Layer 10 of a small transformer language model trained on English Wikipedia (13 layers, counted from 0, width 96).
A neuron's activation on a vector x is squared ReLU(weights . x), where the dot is the dot product.

Input weights of the MLP neurons that the questions are about. A number n stands for (n - 500) times 0.0019.
n5: 545 490 294 549 460 543 370 369 507 513 387 371 361 420 437 597 621 558 347 445 490 487 588 433 413 471 531 414 297 517 526 506 472 345 621 581 546 470 565 540 362 592 762 386 500 546 329 507 500 371 604 511 507 531 515 585 644 462 603 443 149 544 310 570 581 391 757 348 458 460 615 666 382 367 540 600 411 436 603 453 437 360 481 470 305 530 352 454 464 458 457 203 453 702 605 672
n24: 541 595 436 519 326 411 559 470 542 654 465 379 416 612 486 375 731 425 565 344 656 586 571 489 326 382 478 416 387 528 413 537 556 428 321 547 614 536 497 615 715 511 389 570 358 506 463 521 549 344 500 574 507 557 494 458 552 442 314 664 575 460 186 548 432 549 515 623 571 392 500 486 585 485 561 612 486 358 569 460 718 474 405 642 430 558 598 382 651 459 599 562 447 596 503 645
n33: 510 363 454 628 438 473 389 593 484 435 590 594 379 604 533 485 467 401 482 462 347 685 628 369 443 528 532 621 574 546 458 554 500 445 470 463 716 337 471 516 547 542 537 554 503 337 276 702 294 381 633 577 606 355 573 460 664 489 426 520 275 449 486 474 441 326 630 525 318 479 785 389 589 522 445 541 347 446 357 423 599 276 518 480 559 528 551 500 589 514 534 363 545 625 707 449
n43: 414 390 674 690 637 219 415 457 493 386 464 471 373 540 465 488 475 475 503 471 458 507 642 381 443 306 277 545 383 318 507 506 445 486 408 696 493 487 435 447 710 473 587 359 444 606 503 630 659 527 428 550 500 397 531 328 396 451 602 345 562 396 223 765 634 324 633 351 545 556 473 563 458 434 491 660 421 538 554 517 530 411 468 578 586 583 414 599 727 698 622 326 493 567 335 569
n50: 391 463 595 431 487 359 393 602 521 696 387 500 500 518 540 526 405 458 409 520 565 644 644 252 427 418 306 697 426 340 490 428 528 569 465 503 554 491 438 382 417 503 512 610 545 518 438 464 596 503 432 468 343 412 466 346 516 493 458 561 375 483 438 503 597 463 342 518 574 444 620 512 351 473 459 527 425 252 404 537 658 370 696 489 649 728 457 629 403 363 566 643 543 474 476 716
n65: 532 535 553 644 216 411 538 510 497 435 528 535 168 594 303 521 530 398 456 621 518 490 494 478 605 485 532 593 460 549 510 617 493 360 398 555 553 459 406 317 509 604 601 417 550 566 497 519 458 680 512 167 555 536 406 433 596 335 440 580 526 551 507 517 654 535 462 481 445 391 372 527 385 409 555 516 551 389 569 372 656 456 590 762 556 475 398 685 675 449 437 247 545 461 525 563
n87: 448 363 447 488 596 497 478 699 559 486 440 693 550 518 466 285 545 389 566 283 497 530 637 496 438 334 386 497 456 402 555 514 585 412 489 415 424 576 500 376 471 663 674 530 318 477 588 426 590 527 656 544 414 389 470 519 548 400 575 337 387 405 369 525 494 374 491 283 517 443 706 438 559 477 693 515 528 534 564 270 688 567 601 367 505 538 484 482 506 377 485 480 561 443 428 460
n91: 562 657 412 466 484 370 504 565 365 453 596 587 369 673 503 438 440 545 562 500 631 591 482 625 573 477 588 556 253 478 185 500 423 605 411 457 417 342 416 623 654 602 637 615 336 366 358 452 472 370 447 462 471 525 737 494 412 398 334 554 432 622 524 368 455 555 548 533 477 470 482 460 625 554 546 662 514 529 424 427 576 503 643 383 450 587 578 646 684 598 592 468 526 477 568 432
n98: 554 550 497 497 354 342 344 582 541 241 593 458 438 584 555 454 533 491 413 462 435 526 535 386 433 373 385 357 223 446 449 472 515 431 589 542 416 514 508 526 704 552 573 488 407 460 360 544 580 444 503 426 576 448 532 322 572 421 463 318 557 464 161 552 391 340 488 387 469 424 609 475 570 520 609 625 381 483 421 550 359 616 569 521 586 529 352 526 355 518 702 517 510 559 421 458
n99: 493 549 639 409 341 473 385 663 451 442 522 535 400 566 500 441 417 406 425 511 642 821 553 425 342 344 426 590 388 630 550 255 604 457 424 412 621 282 298 626 469 500 517 486 288 538 443 737 368 449 606 597 383 539 571 437 436 441 559 470 558 721 210 544 477 557 510 479 442 314 670 610 620 472 541 434 410 430 443 320 591 264 775 588 481 626 594 667 378 560 569 483 412 480 479 632
n108: 496 304 540 440 508 198 449 749 466 504 507 487 362 386 522 157 402 410 639 437 359 778 782 464 485 630 287 466 524 429 348 482 429 614 391 563 667 545 365 592 459 459 648 661 587 568 245 622 321 423 601 366 240 364 486 492 537 270 545 500 492 731 356 540 654 473 561 492 601 571 597 340 396 409 378 378 511 449 476 523 672 607 348 397 355 676 483 420 496 469 481 614 708 441 690 610
n110: 333 573 648 808 646 399 345 579 273 409 518 542 493 600 327 381 253 303 674 519 466 671 503 353 462 533 248 673 246 525 409 487 397 646 589 510 432 544 433 652 690 669 513 618 558 620 496 517 679 399 493 327 340 351 324 423 493 289 548 445 496 471 465 597 497 511 434 455 648 529 458 237 529 435 450 479 562 618 459 402 652 456 418 497 583 524 392 507 483 444 572 547 590 467 536 484
n113: 667 377 542 577 398 577 389 723 387 514 421 371 470 492 470 260 606 411 426 447 409 580 543 537 420 439 396 604 482 503 412 619 438 538 473 538 458 379 394 606 475 515 533 546 342 339 433 634 552 466 617 436 463 473 466 443 469 513 588 464 288 422 526 342 569 526 469 559 558 654 514 505 488 406 531 685 419 497 521 241 564 576 660 441 349 463 666 466 600 449 585 643 528 549 433 479
n115: 478 283 722 597 535 344 443 586 514 458 542 639 511 664 670 453 490 454 533 296 744 312 551 406 421 594 547 519 492 633 393 351 363 493 524 711 678 425 290 460 754 532 660 522 393 610 489 521 482 523 486 462 147 443 573 436 442 480 633 603 567 547 496 492 534 569 468 390 346 442 663 452 556 471 431 453 309 384 438 355 526 169 578 296 740 611 415 685 552 574 454 410 496 562 372 620
n116: 315 500 602 454 596 513 246 471 468 535 377 422 441 629 402 291 528 335 558 590 446 417 506 563 349 423 410 545 443 497 474 416 521 412 366 548 515 485 533 597 514 542 460 467 374 468 491 632 344 435 583 494 398 525 636 385 347 427 665 544 464 503 534 558 707 392 476 272 310 455 476 424 577 444 527 615 450 427 439 488 643 238 458 537 374 459 322 415 549 604 678 511 638 525 556 503
n129: 309 506 685 540 581 377 351 643 408 319 481 563 370 536 441 355 457 349 497 241 628 488 518 528 359 584 294 377 458 441 490 339 438 361 571 569 503 553 405 347 532 457 454 593 280 553 420 449 576 552 436 417 497 565 389 487 506 564 487 503 512 528 541 647 691 467 437 453 418 447 373 389 325 393 467 578 429 574 554 567 693 439 540 427 666 425 481 687 483 600 503 601 497 601 536 513
n134: 449 274 515 633 450 396 357 628 426 403 414 472 364 397 419 473 531 297 537 379 417 626 579 538 292 452 269 583 470 379 433 594 478 559 541 538 722 482 500 304 528 421 662 421 479 316 460 649 620 549 601 462 269 517 543 286 523 524 508 500 412 349 500 474 567 290 628 387 587 587 568 381 500 337 574 721 246 642 342 442 538 324 845 539 490 553 438 733 486 339 465 445 655 517 602 529
n141: 574 270 678 558 461 412 516 507 591 369 393 522 500 734 435 399 596 339 674 604 440 510 490 295 385 506 311 599 455 584 471 475 389 356 596 519 429 352 558 484 452 631 541 487 500 513 406 503 410 554 526 326 391 693 630 379 504 256 500 555 466 645 411 466 469 473 445 494 484 517 616 410 606 640 622 657 519 627 438 424 465 433 618 367 291 507 412 646 700 594 616 286 724 513 375 485
n158: 514 596 675 712 585 389 343 593 480 543 415 609 286 568 577 436 484 299 405 556 728 545 565 314 592 342 486 512 435 620 523 587 532 468 348 602 524 544 681 439 493 552 309 360 436 372 399 503 455 578 533 464 235 510 607 363 430 377 200 652 718 786 566 664 439 424 619 497 540 566 448 390 333 605 503 619 400 552 658 528 482 577 610 552 541 442 533 639 586 402 463 444 678 621 429 626
n159: 401 617 471 440 485 530 388 578 313 711 427 587 362 677 513 446 621 482 455 556 530 493 562 431 510 324 580 531 463 659 421 510 317 370 406 460 625 530 551 685 510 592 331 514 463 493 556 428 699 465 497 715 352 410 522 319 570 294 634 671 214 636 566 536 750 483 712 517 507 407 458 366 225 469 687 408 458 409 593 569 469 584 539 624 456 593 319 561 623 503 598 331 638 674 488 441
n176: 698 300 622 507 370 489 237 560 541 678 378 724 474 538 643 378 526 315 548 372 547 562 493 85 559 553 472 500 372 525 375 390 351 610 412 685 520 575 506 486 638 625 653 624 278 394 493 613 510 563 413 365 444 403 510 460 641 333 420 522 458 536 445 547 555 486 356 582 329 413 514 595 514 626 459 675 422 526 407 479 404 364 516 488 583 541 537 473 510 327 870 341 582 559 461 450
n213: 397 515 744 509 413 218 234 471 606 506 390 516 305 453 539 658 599 379 646 464 606 685 599 230 586 532 488 685 374 357 507 534 451 433 469 682 503 401 478 456 520 553 366 467 435 427 433 488 599 473 468 509 411 461 481 394 538 530 403 547 521 464 379 519 467 296 426 582 526 383 521 452 509 324 578 568 424 461 417 342 569 395 492 529 552 479 398 503 460 545 719 566 571 548 570 503
n235: 374 493 519 628 443 258 455 589 411 729 477 463 555 648 278 490 550 316 458 390 511 316 613 314 350 644 576 377 504 462 475 430 454 297 663 539 541 511 573 396 515 490 532 691 655 326 332 426 424 561 671 536 480 252 383 429 681 445 500 607 431 433 678 784 503 333 541 323 533 519 477 347 430 30 571 541 514 454 510 357 614 364 479 436 673 448 331 633 402 614 507 396 614 589 438 658
n239: 463 480 527 527 500 362 425 564 389 443 424 471 344 406 293 500 534 560 558 389 541 467 593 659 247 484 464 555 319 497 392 537 507 524 565 554 639 536 543 507 442 771 639 572 678 539 356 640 666 353 752 448 387 319 403 417 465 496 462 587 453 478 440 620 583 450 428 575 401 530 510 435 565 302 482 441 419 391 536 404 661 391 453 577 485 497 376 627 538 603 494 437 681 352 585 833
n256: 425 597 420 598 503 523 398 420 539 659 486 593 528 482 485 505 650 537 671 359 375 563 500 357 313 403 351 598 452 608 344 460 484 416 478 495 552 386 415 660 521 484 490 605 453 388 546 513 439 466 538 542 647 448 461 589 466 337 458 672 514 577 443 527 353 513 516 581 618 509 585 532 473 503 550 414 375 635 614 548 481 598 582 429 561 587 435 654 444 538 479 672 557 429 388 512
n294: 298 379 427 403 376 363 441 441 413 594 589 577 522 611 511 472 471 438 506 371 749 536 454 507 503 556 421 358 358 603 477 452 441 401 383 660 384 467 391 434 479 476 503 515 629 431 485 717 657 688 362 497 513 590 366 440 585 329 487 452 540 491 517 487 540 423 542 521 403 452 491 552 544 533 484 566 549 345 525 372 673 435 566 573 316 603 467 608 535 660 330 384 415 633 345 655
n311: 494 413 585 662 302 399 478 676 586 395 460 473 455 557 418 517 457 230 534 336 215 437 573 312 458 512 400 666 433 466 470 435 466 571 429 408 396 524 389 368 479 513 439 440 402 396 488 661 518 607 480 570 397 461 378 355 397 422 345 532 515 590 452 525 486 591 458 500 430 475 482 446 484 402 696 326 432 440 614 400 352 577 571 492 506 458 254 678 494 573 473 598 627 396 523 570
n332: 452 517 619 296 355 421 415 616 258 624 622 504 358 629 346 503 579 486 618 598 426 443 628 409 500 571 547 426 511 655 515 472 311 407 551 551 536 428 336 500 516 678 639 430 464 576 480 513 602 512 406 426 471 566 522 271 525 534 285 528 579 362 447 556 369 341 553 596 497 430 662 481 483 374 430 640 491 500 382 544 536 450 706 536 447 750 450 768 529 692 437 217 652 570 375 497
n335: 445 457 635 574 469 562 170 531 450 584 478 599 511 528 216 624 422 250 340 312 615 442 645 394 453 389 456 628 225 555 405 571 419 529 476 597 418 454 720 306 507 557 417 406 429 422 390 550 748 539 462 504 349 527 424 591 481 378 542 485 290 453 418 537 631 475 343 557 353 506 301 384 205 514 591 414 459 497 773 355 423 469 510 703 536 554 388 550 493 619 341 541 648 514 363 636
n337: 446 550 631 624 449 618 480 567 694 476 428 602 420 555 432 568 550 491 612 454 424 595 630 583 422 576 432 455 325 497 439 437 417 294 561 422 594 368 345 444 363 560 473 382 417 525 614 728 469 549 500 298 392 375 562 341 473 440 665 456 460 455 452 535 469 370 483 558 348 564 703 545 422 539 472 648 495 664 556 604 435 488 540 415 464 489 380 539 543 447 541 487 618 449 430 580
n340: 493 462 525 679 343 422 546 624 308 537 653 588 306 514 314 258 556 444 551 477 336 462 549 451 583 477 413 355 460 685 401 480 262 479 402 566 411 411 574 538 514 565 703 708 514 534 355 479 419 288 534 566 437 338 503 482 366 434 379 559 283 409 579 406 494 489 521 418 611 552 556 467 385 582 660 476 480 208 522 402 519 500 487 736 324 669 440 726 460 438 456 480 425 619 488 693
n343: 387 494 561 524 381 491 226 711 584 673 448 503 509 641 673 481 594 400 427 503 562 564 521 431 316 497 391 459 327 557 516 530 569 503 459 480 500 411 384 604 449 482 436 512 325 494 432 616 606 521 582 534 491 443 693 362 513 425 313 420 485 404 322 361 554 488 419 420 429 439 743 423 582 500 445 627 481 500 447 520 500 627 566 524 543 433 365 673 661 584 348 536 443 391 450 633

Each question shows a token from some text and the vector x that enters the MLP there. A number n stands for (n - 500) times 0.012.

"l": 496 431 495 486 559 502 517 527 544 512 305 415 557 521 487 486 470 557 521 543 484 553 410 521 508 400 627 510 542 378 533 549 566 353 588 502 409 367 542 549 428 522 350 549 639 454 577 523 523 455 426 602 437 546 509 362 377 542 678 528 539 484 519 316 408 549 596 487 550 516 427 584 476 744 498 523 542 321 521 639 413 424 533 449 411 620 478 466 558 475 413 396 639 565 571 279
The three highest activations, in order: n159, n141, n116

"ry": 489 550 531 555 491 500 442 496 625 630 519 370 415 431 397 572 503 648 585 514 368 537 286 337 448 517 498 474 365 510 521 681 471 570 643 524 418 534 516 450 465 634 422 527 465 440 624 685 310 499 447 500 483 493 454 509 454 561 620 425 456 571 598 417 500 584 537 561 504 477 529 461 549 730 488 659 432 584 435 491 441 490 465 547 604 454 585 592 513 495 361 550 441 372 560 540
The most active neuron and its activation: n337, at about 7.1

"ing": 514 547 351 502 500 524 395 409 435 464 540 468 319 510 377 506 563 513 516 582 516 510 63 622 470 486 562 501 572 496 520 478 505 439 525 569 579 551 566 573 485 534 339 536 515 525 596 537 392 541 611 594 520 476 533 479 404 707 576 456 583 599 488 477 541 508 583 479 580 446 436 616 598 673 575 549 460 418 499 576 423 442 449 438 466 389 632 457 538 508 539 522 525 496 430 471
The most active neuron and its activation: n116, at about 5.5

"emb": 434 491 495 556 443 485 429 425 534 451 653 455 391 436 521 512 473 717 492 571 356 557 470 445 532 379 522 510 617 450 562 712 511 475 481 473 413 380 485 467 564 531 505 676 476 450 520 479 301 359 633 540 638 569 627 476 571 732 522 396 510 419 570 480 394 628 555 534 537 403 384 479 416 555 326 504 433 544 525 529 519 416 431 395 553 476 530 538 438 494 536 429 557 449 616 588
Which neuron lights up most? n33

" short": 650 482 553 509 514 486 554 480 616 528 503 493 481 441 496 585 507 477 480 472 465 438 260 375 439 515 721 521 704 381 414 533 498 508 472 544 447 542 525 470 502 542 491 450 471 396 516 445 419 588 449 622 532 426 489 513 480 725 451 496 477 494 401 562 462 545 448 588 445 374 451 543 607 656 441 512 389 474 417 494 462 446 357 396 536 363 811 518 447 530 616 550 587 534 542 519
The most active neuron and its activation: n176, at about 14

" ex": 355 467 519 562 661 607 542 403 527 490 720 423 588 456 449 542 438 514 420 448 494 348 448 556 447 459 551 561 479 446 541 550 586 509 454 667 381 549 419 449 544 469 487 534 494 516 553 497 574 598 537 503 516 492 376 372 434 569 616 551 596 475 517 628 525 564 448 513 550 368 327 564 532 686 321 537 436 442 484 633 508 451 334 474 626 364 350 549 435 587 416 370 416 491 544 536
Which two neurons fire most, strongest first? n43, n129

"at": 369 492 554 698 505 495 550 523 495 611 521 392 432 525 340 504 467 479 474 502 587 386 187 628 524 543 588 338 535 443 595 497 395 462 589 536 394 496 608 484 583 558 338 536 579 569 511 509 464 531 544 541 519 541 494 389 483 626 553 543 530 505 424 415 388 551 506 534 505 355 459 538 501 653 434 508 660 460 452 470 603 424 345 353 567 435 491 605 480 640 513 465 460 578 449 537
Which two neurons fire most, strongest first? n235, n294

" G": 540 551 454 467 521 443 531 531 509 485 472 433 573 464 372 536 512 539 500 444 467 632 452 387 538 526 454 547 625 495 519 529 435 507 355 479 413 451 432 423 558 580 400 507 537 476 483 485 409 379 569 571 589 462 485 511 483 964 570 501 508 423 544 341 540 522 480 664 645 429 427 661 486 627 370 487 493 461 515 618 472 516 457 454 676 525 538 515 436 502 532 454 540 455 523 388
Which neuron lights up most? n50

".": 354 503 506 621 487 416 463 712 513 444 559 388 434 464 430 435 474 469 525 443 525 448 313 454 484 562 410 460 656 518 591 676 426 540 553 633 415 421 394 518 550 492 432 520 582 549 523 499 359 497 562 713 564 518 517 550 437 545 591 463 436 519 506 445 539 510 512 372 686 540 418 617 465 611 621 483 535 369 447 496 310 540 327 463 563 567 588 531 500 432 503 477 570 338 508 552
Which neuron lights up most? n340

"ro": 345 374 471 440 669 566 501 606 540 527 626 444 576 412 355 400 627 625 322 394 449 563 497 466 489 510 599 613 631 443 609 480 473 423 652 470 292 569 470 524 373 597 496 410 604 416 458 571 499 512 547 450 496 536 570 376 469 563 579 434 500 560 408 503 532 528 458 493 509 350 476 676 489 630 446 570 520 503 505 627 425 470 366 527 513 421 479 502 545 527 476 551 435 302 521 536
The three highest activations, in order: n337, n5, n343

"ne": 475 402 488 671 421 527 482 638 577 563 580 505 545 505 509 471 421 432 351 437 491 573 384 534 424 387 590 445 428 491 596 711 498 612 591 445 411 482 604 386 421 633 355 469 524 521 645 554 634 460 413 505 470 607 390 392 492 545 582 468 340 450 450 477 395 535 422 504 533 459 388 574 502 690 583 503 396 506 650 559 646 429 523 522 555 364 525 502 444 494 474 496 455 403 435 372
The most active neuron and its activation: n335, at about 32

"and": 557 477 512 471 402 433 583 540 445 522 541 491 561 389 441 562 584 512 467 472 601 533 198 399 521 580 506 468 670 561 603 586 495 542 613 466 465 315 510 448 531 478 448 554 549 435 519 470 437 458 555 607 622 536 517 506 548 652 387 544 499 523 496 246 398 542 453 675 516 501 529 532 515 607 559 550 433 569 511 532 520 499 404 429 512 450 625 420 487 474 487 434 525 226 605 388
The most active neuron and its activation: n33, at about 1.5

"way": 519 527 467 475 438 481 418 517 480 511 557 482 440 449 357 560 523 510 549 501 430 537 123 630 536 454 491 387 549 547 663 648 496 579 639 449 376 464 501 540 415 565 522 494 460 403 534 622 478 371 541 494 554 491 544 447 394 664 645 452 454 542 544 468 538 534 543 441 519 442 375 652 634 602 589 443 453 368 483 546 555 510 415 510 481 361 673 391 531 512 440 421 538 463 451 514
The three highest activations, in order: n113, n116, n340

"ur": 426 562 534 450 477 458 487 581 674 554 527 411 443 487 336 529 676 481 489 374 489 473 328 581 528 504 532 433 647 494 614 558 496 507 605 522 439 431 460 467 514 749 428 579 476 473 553 539 422 587 474 488 587 548 527 342 469 532 573 580 433 539 463 537 384 601 424 387 461 442 405 572 629 726 445 596 588 510 451 596 565 492 297 369 551 571 489 534 480 482 438 446 514 412 545 362
The three highest activations, in order: n141, n337, n116

"ul": 480 614 507 471 539 527 461 515 548 518 439 448 459 482 502 500 501 600 480 573 430 564 366 667 535 361 416 391 609 289 482 610 635 293 546 561 462 411 444 443 498 572 415 626 571 572 494 573 522 379 472 605 445 606 622 383 423 642 508 377 660 481 412 456 402 630 445 590 481 409 546 600 548 649 416 507 579 533 464 636 460 495 430 437 382 556 481 585 526 527 525 475 469 396 604 414
The three highest activations, in order: n337, n343, n98

"r": 545 549 514 447 432 412 530 433 389 406 404 337 428 408 439 534 550 531 593 520 502 457 173 678 631 612 526 428 581 412 601 609 583 505 526 514 428 373 520 543 524 558 432 415 509 499 605 451 490 504 565 531 499 564 416 507 328 537 565 439 426 505 553 437 537 484 495 476 492 379 549 516 535 704 414 452 606 442 497 429 447 375 469 423 524 450 605 552 684 567 377 480 518 355 539 449
Which neuron lights up most? n65

"k": 337 466 556 480 477 352 501 557 559 569 320 461 495 424 507 544 494 425 537 480 516 633 439 362 528 518 632 416 578 421 572 592 424 543 480 620 439 416 466 451 636 470 387 514 571 523 508 474 476 583 431 570 522 613 545 390 361 705 672 381 466 492 436 492 350 454 486 430 669 316 437 511 483 564 487 537 496 431 411 487 617 463 402 528 504 387 562 399 406 653 534 584 444 396 502 414
Which neuron lights up most? n213

"gg": 485 600 514 438 429 493 566 412 632 589 624 642 683 484 510 413 325 526 558 607 408 493 217 497 481 498 534 351 605 430 514 588 541 375 456 547 319 563 428 472 435 531 556 466 487 457 505 501 419 445 384 634 598 481 568 561 606 530 457 555 441 444 459 367 460 577 544 559 503 389 354 515 582 628 501 373 520 575 523 610 534 492 428 416 628 528 620 552 431 550 473 473 477 476 589 454
Which neuron lights up most? n256

"right": 474 427 544 484 456 442 445 559 503 458 453 504 408 378 439 554 514 570 387 421 499 523 209 474 459 490 623 488 545 437 493 652 640 532 613 537 520 552 527 615 547 610 442 434 466 459 638 565 458 458 540 582 611 537 551 424 502 731 507 406 451 433 426 480 392 414 548 465 586 495 545 539 607 720 523 579 394 462 481 542 460 434 432 408 578 341 639 476 429 565 539 634 481 538 484 326
Which neuron lights up most? n98

" ": 440 513 529 502 513 503 468 490 545 463 509 443 407 496 348 470 543 837 521 392 560 476 571 522 516 486 491 537 584 473 559 694 414 501 582 539 450 509 548 441 552 560 488 521 527 453 508 507 478 541 546 584 777 561 569 470 518 595 590 413 438 590 617 538 536 602 546 387 625 287 427 521 552 665 318 581 478 417 505 568 520 462 381 397 500 501 551 513 526 524 522 511 642 372 426 544
The three highest activations, in order: n43, n239, n5

" Be": 498 528 550 571 569 606 490 596 667 483 489 347 576 412 444 462 406 390 461 449 420 565 224 479 564 444 458 580 659 484 632 579 528 497 384 421 423 523 529 352 537 606 424 586 516 435 467 561 473 605 462 549 476 537 510 458 453 704 487 558 419 433 459 438 492 626 554 562 626 497 492 579 567 537 372 380 459 532 437 496 521 587 366 514 653 313 598 641 490 462 525 556 522 460 551 583
Which neuron lights up most? n311

"Ch": 420 489 555 506 513 540 498 501 509 610 504 439 470 423 281 561 441 509 578 404 450 539 365 490 516 535 512 516 589 611 463 653 434 531 539 529 416 414 482 494 546 616 497 534 664 518 502 501 333 593 541 628 508 577 668 465 562 878 601 606 500 517 521 370 572 522 480 503 578 405 552 596 522 579 408 387 395 467 507 569 494 455 349 439 627 495 524 523 404 532 490 552 491 416 543 433
The most active neuron and its activation: n33, at about 0.87

"or": 451 448 462 482 555 429 442 576 610 596 502 292 529 518 393 506 542 489 532 435 474 543 328 565 644 418 624 482 575 559 287 712 563 565 533 472 332 395 639 523 556 522 471 598 545 520 600 572 560 464 542 493 568 597 442 428 417 668 434 422 462 463 528 534 304 531 515 460 501 512 499 556 461 651 523 584 589 462 488 519 535 454 451 353 453 425 444 367 518 627 381 422 540 375 525 461
The most active neuron and its activation: n91, at about 2.2

"spect": 384 477 353 556 389 466 351 513 623 538 466 369 444 455 387 516 520 410 550 531 529 543 364 502 491 555 473 342 550 538 472 721 553 530 535 451 305 467 581 468 638 529 362 602 527 489 551 542 417 475 538 526 514 485 443 537 465 629 698 461 469 447 533 570 496 445 548 475 514 288 517 414 545 708 494 424 555 513 389 598 446 426 377 323 482 497 548 402 537 580 437 580 494 458 529 403
Which neuron lights up most? n116

" m": 440 550 473 452 594 452 518 495 496 436 411 431 516 402 400 532 428 681 519 497 594 529 519 592 440 517 651 454 429 505 601 667 578 669 438 515 412 408 602 471 546 613 524 489 611 668 559 574 581 614 317 489 411 618 498 462 500 782 547 441 442 558 384 516 539 404 503 503 499 298 436 523 446 569 292 421 558 413 486 527 532 503 461 474 581 481 574 450 419 577 493 544 415 481 486 470
Which two neurons fire most, strongest first? n239, n43

"\n": 548 569 453 560 532 472 484 636 598 474 531 158 493 464 533 495 398 457 401 357 512 479 661 471 514 496 499 525 639 546 534 627 548 557 556 656 510 446 429 501 411 386 447 541 647 485 400 476 442 517 536 657 482 525 554 686 510 692 620 485 489 464 512 439 592 445 481 452 631 494 506 529 419 673 488 455 503 409 517 515 382 539 339 436 512 633 551 581 471 559 461 515 491 463 547 414
Which neuron lights up most? n108

" at": 333 591 528 498 655 576 484 528 547 398 505 465 441 453 417 460 475 574 486 419 556 458 301 495 448 513 557 468 678 485 602 488 446 535 576 589 441 461 486 429 455 454 454 504 473 509 526 563 455 480 484 528 597 545 489 347 498 623 595 516 441 493 501 575 555 564 490 308 577 337 394 565 556 757 396 501 481 425 533 797 550 349 529 475 521 363 488 551 481 541 477 402 564 387 498 583
The three highest activations, in order: n129, n116, n43

"av": 563 585 442 495 401 484 536 580 552 515 494 517 531 463 482 385 533 657 422 568 472 545 439 469 491 483 641 416 438 402 417 808 491 470 544 525 385 514 455 464 435 615 548 617 434 461 717 508 542 426 469 406 499 605 419 361 515 724 541 480 617 527 398 588 422 579 633 509 433 384 558 542 560 654 468 523 607 489 392 584 487 554 548 401 542 630 483 454 498 603 426 477 529 379 499 464
Which neuron lights up most? n332

"y": 485 560 559 560 535 505 362 565 515 631 458 368 556 392 578 522 560 663 646 432 439 461 357 584 482 569 500 447 592 517 497 568 465 556 623 581 427 540 622 424 494 627 548 531 589 370 561 454 484 486 362 435 570 630 458 490 469 559 766 558 541 475 550 450 420 674 528 567 545 545 450 576 575 673 535 528 406 528 483 568 569 474 470 485 632 430 582 536 452 620 490 401 361 379 517 648
Which neuron lights up most? n256

"he": 535 530 509 453 451 488 523 546 503 523 526 533 680 351 494 453 487 416 535 460 461 618 218 477 568 401 472 446 464 469 540 737 488 525 525 392 335 545 497 449 484 579 595 647 474 449 571 576 532 558 461 650 552 553 505 387 477 736 503 544 474 502 466 375 540 554 522 343 630 462 466 467 534 649 453 378 416 501 459 436 488 514 373 398 520 375 521 485 533 477 560 614 534 423 473 348
The three highest activations, in order: n87, n113, n311

"ated": 472 553 434 537 465 377 347 533 545 488 492 368 380 479 395 495 579 466 481 460 455 498 235 510 367 473 525 504 569 450 529 573 509 462 560 602 387 518 492 495 528 475 406 591 436 538 605 583 470 494 538 652 617 494 554 481 437 629 634 483 566 522 409 505 532 557 571 533 604 406 426 484 467 795 429 526 498 445 433 607 457 510 367 335 387 396 695 408 504 517 502 446 629 432 486 509
The most active neuron and its activation: n24, at about 4

"d": 297 507 614 409 591 535 439 626 510 571 551 544 706 435 459 490 372 541 490 609 469 411 309 431 352 493 550 467 444 571 737 621 502 422 578 457 306 463 612 492 413 453 383 512 537 544 592 447 379 516 561 611 502 580 498 389 479 586 488 634 679 509 500 503 534 451 484 538 593 583 603 496 398 600 475 548 411 536 386 570 518 473 490 534 540 474 605 580 555 542 473 483 478 479 495 398
The three highest activations, in order: n158, n343, n332

"it": 552 559 422 482 426 498 299 481 655 524 428 342 515 497 439 506 438 457 521 488 455 489 357 513 537 532 525 347 536 500 553 590 436 515 425 568 425 404 538 420 574 565 351 524 496 448 440 558 351 457 497 545 579 576 513 553 427 602 681 536 507 602 485 321 480 588 675 536 517 378 476 581 798 605 502 425 472 461 544 483 470 475 376 440 556 466 395 372 573 653 447 579 425 517 496 506
Which neuron lights up most? n116

" including": 354 571 490 511 508 457 431 652 451 418 571 386 372 477 343 418 521 383 468 451 486 474 125 531 478 491 430 473 601 567 654 598 501 474 551 564 425 459 482 450 533 494 497 531 498 500 626 467 424 486 527 567 537 474 486 471 488 695 549 434 423 466 398 540 531 591 592 370 566 405 425 544 485 650 441 494 470 420 468 602 473 470 443 416 551 488 666 482 489 438 498 557 612 296 458 501
The most active neuron and its activation: n129, at about 7.4

" Mar": 402 577 546 447 545 560 580 634 659 502 439 401 546 423 329 408 569 517 505 403 528 459 278 491 506 415 382 513 661 509 622 723 442 440 493 433 424 435 495 504 580 623 481 577 423 505 540 532 457 606 447 503 595 506 464 500 462 636 556 596 457 459 573 492 473 525 508 513 640 515 560 688 473 578 364 455 583 474 344 649 555 536 277 495 497 483 573 572 442 502 427 470 519 439 570 449
Which neuron lights up most? n256

"ta": 518 433 544 481 485 555 525 489 485 542 533 425 518 489 368 552 569 562 369 613 584 532 171 601 478 458 582 405 507 469 674 655 437 407 657 467 481 574 531 463 457 493 432 514 594 506 475 529 569 395 413 499 450 507 444 462 488 549 630 492 627 477 600 337 613 620 517 504 589 369 445 598 408 652 570 603 517 334 464 594 500 472 369 521 425 460 521 464 554 498 474 488 562 401 436 352
The three highest activations, in order: n159, n65, n294

"t": 553 515 509 537 482 374 482 425 572 542 535 536 435 470 466 590 504 642 414 589 580 473 509 700 419 567 801 497 587 412 743 451 453 531 499 517 362 545 526 495 474 478 318 526 618 422 523 466 475 594 476 620 569 585 416 334 544 647 607 399 528 563 548 558 457 493 402 570 553 469 591 622 441 566 398 497 346 459 420 459 466 510 493 455 559 453 434 550 558 654 466 558 441 496 491 522
The three highest activations, in order: n294, n213, n235

" dis": 288 433 559 577 517 609 566 583 537 345 534 447 491 431 398 489 486 611 503 507 507 412 314 548 601 557 496 511 545 534 645 589 432 490 540 508 448 408 528 460 536 580 589 621 435 605 555 450 527 543 575 572 461 452 403 374 498 617 621 500 503 456 496 575 410 605 320 577 543 424 376 639 654 680 391 487 449 410 477 482 490 546 302 385 639 449 448 541 522 563 461 418 428 555 562 456
The most active neuron and its activation: n115, at about 4.5

"ent": 333 520 488 473 505 421 481 632 480 463 577 385 416 523 306 464 579 479 491 435 525 421 79 475 431 535 408 497 599 463 544 623 481 524 556 584 438 411 392 519 523 647 433 531 529 514 502 511 375 538 621 616 549 573 512 476 477 534 532 412 436 493 458 485 513 524 544 408 604 439 437 603 446 680 472 488 486 405 467 577 463 523 391 422 550 538 588 424 474 398 487 457 596 364 511 552
The three highest activations, in order: n340, n116, n129